Layer 8 of a small transformer language model trained on English Wikipedia (12 layers, counted from 0, width 96).
A neuron's activation on a vector x is SiLU(gate . x) times (in . x), where the dot is the dot product.

Input weights of the MLP neurons that the questions are about. A number n stands for (n - 500) times 0.00093.
n11 gate: 302 509 255 443 405 160 377 612 268 223 491 695 491 257 387 232 590 721 661 303 609 527 572 389 684 678 213 597 444 827 513 446 565 285 599 632 738 382 513 628 640 631 319 509 614 617 565 332 523 505 734 618 386 561 486 427 514 491 682 447 550 392 401 364 184 690 541 361 726 421 545 359 602 379 519 359 555 505 415 834 540 608 609 735 459 522 747 319 524 523 666 465 867 401 570 614
n66 gate: 691 525 284 662 587 530 516 686 547 820 528 327 551 355 735 612 510 617 417 624 394 578 957 275 313 599 874 253 234 542 241 341 441 631 671 475 218 693 513 417 735 699 391 345 403 251 480 475 461 590 339 694 369 670 402 500 640 332 703 589 617 276 410 321 732 688 734 426 280 603 609 235 681 442 525 705 534 399 425 535 356 658 666 475 592 510 611 650 581 480 715 665 520 284 316 587
n120 gate: 408 359 255 417 313 495 426 456 587 578 572 666 693 486 547 433 617 863 599 689 475 242 422 474 563 574 421 460 465 581 831 402 571 510 796 352 584 515 751 465 593 617 570 233 357 530 218 484 375 510 440 522 381 266 239 239 368 505 803 342 500 627 307 414 119 652 495 666 561 262 485 367 334 432 424 213 729 363 438 490 700 471 331 380 579 844 366 593 577 601 864 586 281 412 80 426
n130 gate: 551 537 327 451 243 521 294 515 267 576 606 347 545 570 677 381 597 670 422 490 340 401 890 364 391 206 386 748 500 144 747 515 638 407 759 879 661 350 438 495 480 511 616 464 392 612 373 691 736 655 776 344 422 425 42 293 543 114 731 746 599 378 777 330 454 716 510 605 820 430 399 532 524 415 292 500 688 577 640 437 709 383 763 547 562 541 360 382 538 659 439 611 270 125 558 603
n11 in: 283 377 255 387 457 330 830 836 449 491 403 570 628 634 295 346 394 650 791 470 431 595 688 364 674 717 310 812 535 404 437 431 456 353 504 322 686 336 532 409 474 478 324 319 693 567 628 636 356 589 669 485 578 611 548 560 362 425 689 408 361 491 518 371 268 573 339 627 634 533 318 357 492 615 433 520 504 796 357 553 462 509 361 426 573 297 626 672 365 487 326 676 700 731 540 642
n66 in: 548 617 689 583 536 734 591 583 349 565 513 734 382 530 782 198 134 346 295 500 491 287 636 472 476 422 513 486 721 315 418 447 541 589 378 372 260 615 643 540 653 673 644 531 434 527 310 491 581 381 549 650 305 495 356 345 527 545 574 607 531 482 372 632 465 355 616 671 632 261 405 710 719 423 564 247 402 548 500 532 220 395 799 401 822 409 532 694 399 704 526 466 756 219 582 615
n120 in: 416 459 384 708 518 618 456 548 313 397 580 645 251 587 593 598 380 705 344 644 480 402 464 693 586 599 504 525 334 536 615 512 579 496 548 353 385 431 621 295 371 651 471 300 541 546 172 350 389 756 480 290 537 408 442 240 588 467 617 472 492 659 311 446 289 573 315 711 584 618 209 441 462 489 492 240 850 326 555 686 516 404 492 488 549 520 636 561 636 279 520 603 361 532 258 406
n130 in: 398 625 510 515 704 388 357 485 390 232 562 430 523 576 477 464 384 571 589 486 976 337 763 236 559 601 402 310 895 395 724 505 410 490 664 586 416 510 400 490 602 439 585 534 500 202 415 386 585 850 500 426 357 384 310 529 652 480 331 619 717 616 561 253 476 505 663 90 333 467 683 419 403 653 475 191 778 437 520 395 529 752 847 147 451 105 367 339 699 384 485 538 662 334 470 431

Each question shows a token from some text and the vector x that enters the MLP there. A number n stands for (n - 500) times 0.0055.

" mag": 546 486 565 445 532 383 661 416 496 671 457 511 407 612 638 578 591 347 384 528 537 618 358 413 418 524 543 605 526 441 544 396 826 399 458 409 521 381 543 335 477 514 623 567 288 764 483 400 402 582 473 380 352 606 430 485 462 519 388 474 448 667 545 616 490 554 530 603 396 444 611 685 518 496 412 672 559 354 517 704 533 538 319 518 629 443 582 545 344 369 492 582 537 542 288 401
Which of these neurons fires most? n130

" A": 498 558 440 510 711 436 569 478 658 554 438 617 478 460 512 534 406 473 553 625 508 543 493 499 658 464 607 553 399 406 298 480 479 427 380 548 624 541 574 532 501 375 515 517 574 489 640 567 563 564 674 403 350 511 453 707 567 470 465 442 607 490 361 443 533 527 689 535 376 567 517 627 705 421 469 539 438 530 519 530 527 553 523 422 529 381 542 556 509 433 514 499 414 481 476 576
Which of these neurons fires most? n120

"ice": 579 447 501 300 568 597 442 389 463 404 507 534 441 520 445 493 481 390 423 538 706 411 530 599 627 532 488 409 470 573 502 525 525 561 416 465 475 453 456 567 454 429 514 505 434 518 286 362 511 552 389 288 476 455 489 529 461 401 582 674 503 330 590 521 403 476 467 534 620 527 565 587 382 360 336 394 529 463 507 630 525 408 452 553 366 480 406 424 400 459 347 596 650 486 562 461
Which of these neurons fires most? n130

"in": 438 619 517 619 731 552 541 691 473 570 524 536 378 547 520 523 429 612 381 711 536 693 592 590 580 521 574 571 452 546 561 581 670 515 450 524 545 413 476 431 588 595 583 480 569 622 460 556 404 701 440 342 464 484 335 452 682 486 515 533 571 415 563 461 456 492 480 487 517 561 415 370 466 446 301 376 548 511 492 449 533 666 662 500 708 351 541 565 583 469 547 658 544 431 480 548
Which three neurons fire most, strongest first? n130, n66, n120

" the": 466 459 463 514 549 391 534 482 584 650 486 506 391 513 550 447 527 390 493 468 527 550 549 491 721 478 483 467 462 455 400 484 389 429 449 535 527 552 384 491 563 540 387 537 402 476 529 481 566 459 581 215 564 468 568 402 572 573 493 483 537 389 502 476 495 555 474 569 496 558 372 593 521 508 516 589 500 510 517 561 478 515 552 497 400 558 462 548 506 516 539 487 456 569 496 402
Which of these neurons fires most? n130

"-m": 451 535 495 473 623 541 562 538 521 554 360 545 598 521 482 381 503 464 335 322 488 524 547 463 499 558 594 320 404 504 419 403 435 347 418 227 499 486 567 616 518 508 327 486 303 629 519 471 266 578 442 457 411 516 540 552 437 382 349 467 510 486 275 475 562 390 467 388 464 507 502 497 710 434 347 552 405 589 516 496 583 355 319 536 444 505 438 557 441 387 134 394 518 514 473 631
Which three neurons fire most, strongest first? n130, n120, n66

"ospital": 605 535 504 479 600 473 498 529 493 616 449 524 395 520 590 465 475 391 375 565 476 305 501 460 507 546 423 410 298 482 535 586 569 521 347 545 449 586 478 631 418 663 479 398 453 479 586 412 435 484 430 213 518 499 491 548 362 467 602 640 489 396 455 613 456 409 526 581 560 531 466 415 484 458 290 391 432 558 501 576 607 554 522 426 435 441 514 486 500 523 350 515 548 532 301 541
Which of these neurons fires most? n66

" G": 563 445 525 446 698 473 619 468 521 511 399 464 502 461 617 540 502 438 517 489 640 576 564 652 501 424 473 480 492 385 313 321 553 418 542 481 524 406 563 407 204 517 408 445 564 497 517 443 381 437 653 427 407 540 506 613 552 502 419 457 433 471 670 531 584 573 620 486 464 579 496 538 714 494 487 427 431 550 400 524 586 605 531 516 578 495 691 501 629 427 536 482 564 580 574 426
Which three neurons fire most, strongest first? n120, n130, n11

" Center": 462 624 480 325 611 428 659 496 497 573 558 551 355 561 531 374 444 328 399 582 469 151 481 507 610 526 355 373 341 496 449 652 571 532 434 402 559 457 492 457 400 665 517 468 544 329 495 432 453 585 509 315 416 509 510 570 501 507 615 665 513 445 461 640 424 482 580 553 510 544 433 644 524 476 495 520 434 573 467 539 560 504 395 375 532 522 559 537 449 631 397 449 520 430 338 559
Which of these neurons fires most? n120

" Fre": 485 492 470 458 581 618 502 572 624 401 502 407 498 413 520 548 453 542 482 667 634 582 472 595 491 413 443 490 567 573 446 422 742 378 444 580 356 548 482 439 377 518 450 538 525 551 637 441 590 647 619 298 529 513 419 482 389 416 472 374 356 553 345 581 486 513 606 560 385 574 497 456 643 427 362 503 331 735 413 526 560 407 337 600 528 424 428 567 323 306 385 584 563 516 372 521
Which of these neurons fires most? n130

" also": 546 559 525 439 486 577 422 470 337 491 412 641 403 505 595 324 526 478 497 619 558 505 632 344 551 518 530 437 545 505 563 505 609 520 453 338 554 424 537 739 580 445 467 496 513 527 348 503 460 499 566 194 414 519 469 549 483 429 461 532 478 262 673 545 478 476 576 601 584 540 622 405 497 477 518 382 548 480 474 507 372 422 430 527 453 528 430 468 566 358 641 464 339 443 655 554
The most active neuron and its activation: n130, at about 0.66

"ir": 320 534 515 457 625 632 136 423 522 650 370 463 556 478 536 586 517 354 407 565 527 735 590 350 518 563 410 548 435 519 350 541 572 425 561 265 316 490 546 480 551 522 483 601 546 724 529 309 505 505 415 367 477 463 555 433 436 452 477 521 493 499 719 376 526 369 461 458 513 405 419 547 571 321 394 559 618 464 585 558 658 574 434 478 599 299 602 452 635 514 407 612 409 470 572 380
Which two neurons fire most, strongest first? n130, n11

"form": 480 612 503 525 542 413 539 554 322 657 371 466 442 497 357 454 504 359 442 417 350 519 409 397 477 389 451 563 673 640 490 354 515 532 409 544 512 536 472 475 483 421 464 552 341 531 530 426 496 473 375 279 493 502 383 496 401 339 557 582 599 511 642 643 489 529 544 659 690 459 492 606 580 372 390 501 366 426 470 560 559 600 504 582 579 448 554 507 671 371 319 524 654 461 547 482
Which two neurons fire most, strongest first? n120, n11

" was": 549 569 467 428 480 691 512 214 509 618 497 521 412 462 522 443 539 425 511 694 539 526 482 252 586 513 579 328 395 526 586 568 442 433 536 463 558 480 558 776 404 471 489 489 670 613 476 454 519 404 516 253 455 555 492 488 436 398 454 588 374 462 630 518 494 453 485 635 551 479 511 464 424 482 557 491 596 587 637 454 396 665 501 582 498 516 550 605 626 414 516 411 331 453 631 512
Which two neurons fire most, strongest first? n11, n66

" due": 393 352 378 434 382 477 562 361 474 461 455 452 445 449 465 462 528 426 425 468 553 639 428 469 533 526 431 340 534 547 586 315 714 283 481 462 450 478 479 311 558 344 524 459 427 585 531 636 519 536 608 289 355 538 453 552 441 374 594 568 542 529 665 466 449 573 384 579 552 484 329 739 606 367 494 570 502 496 471 468 554 628 550 655 426 586 530 532 565 344 397 469 501 484 515 596
Which of these neurons fires most? n11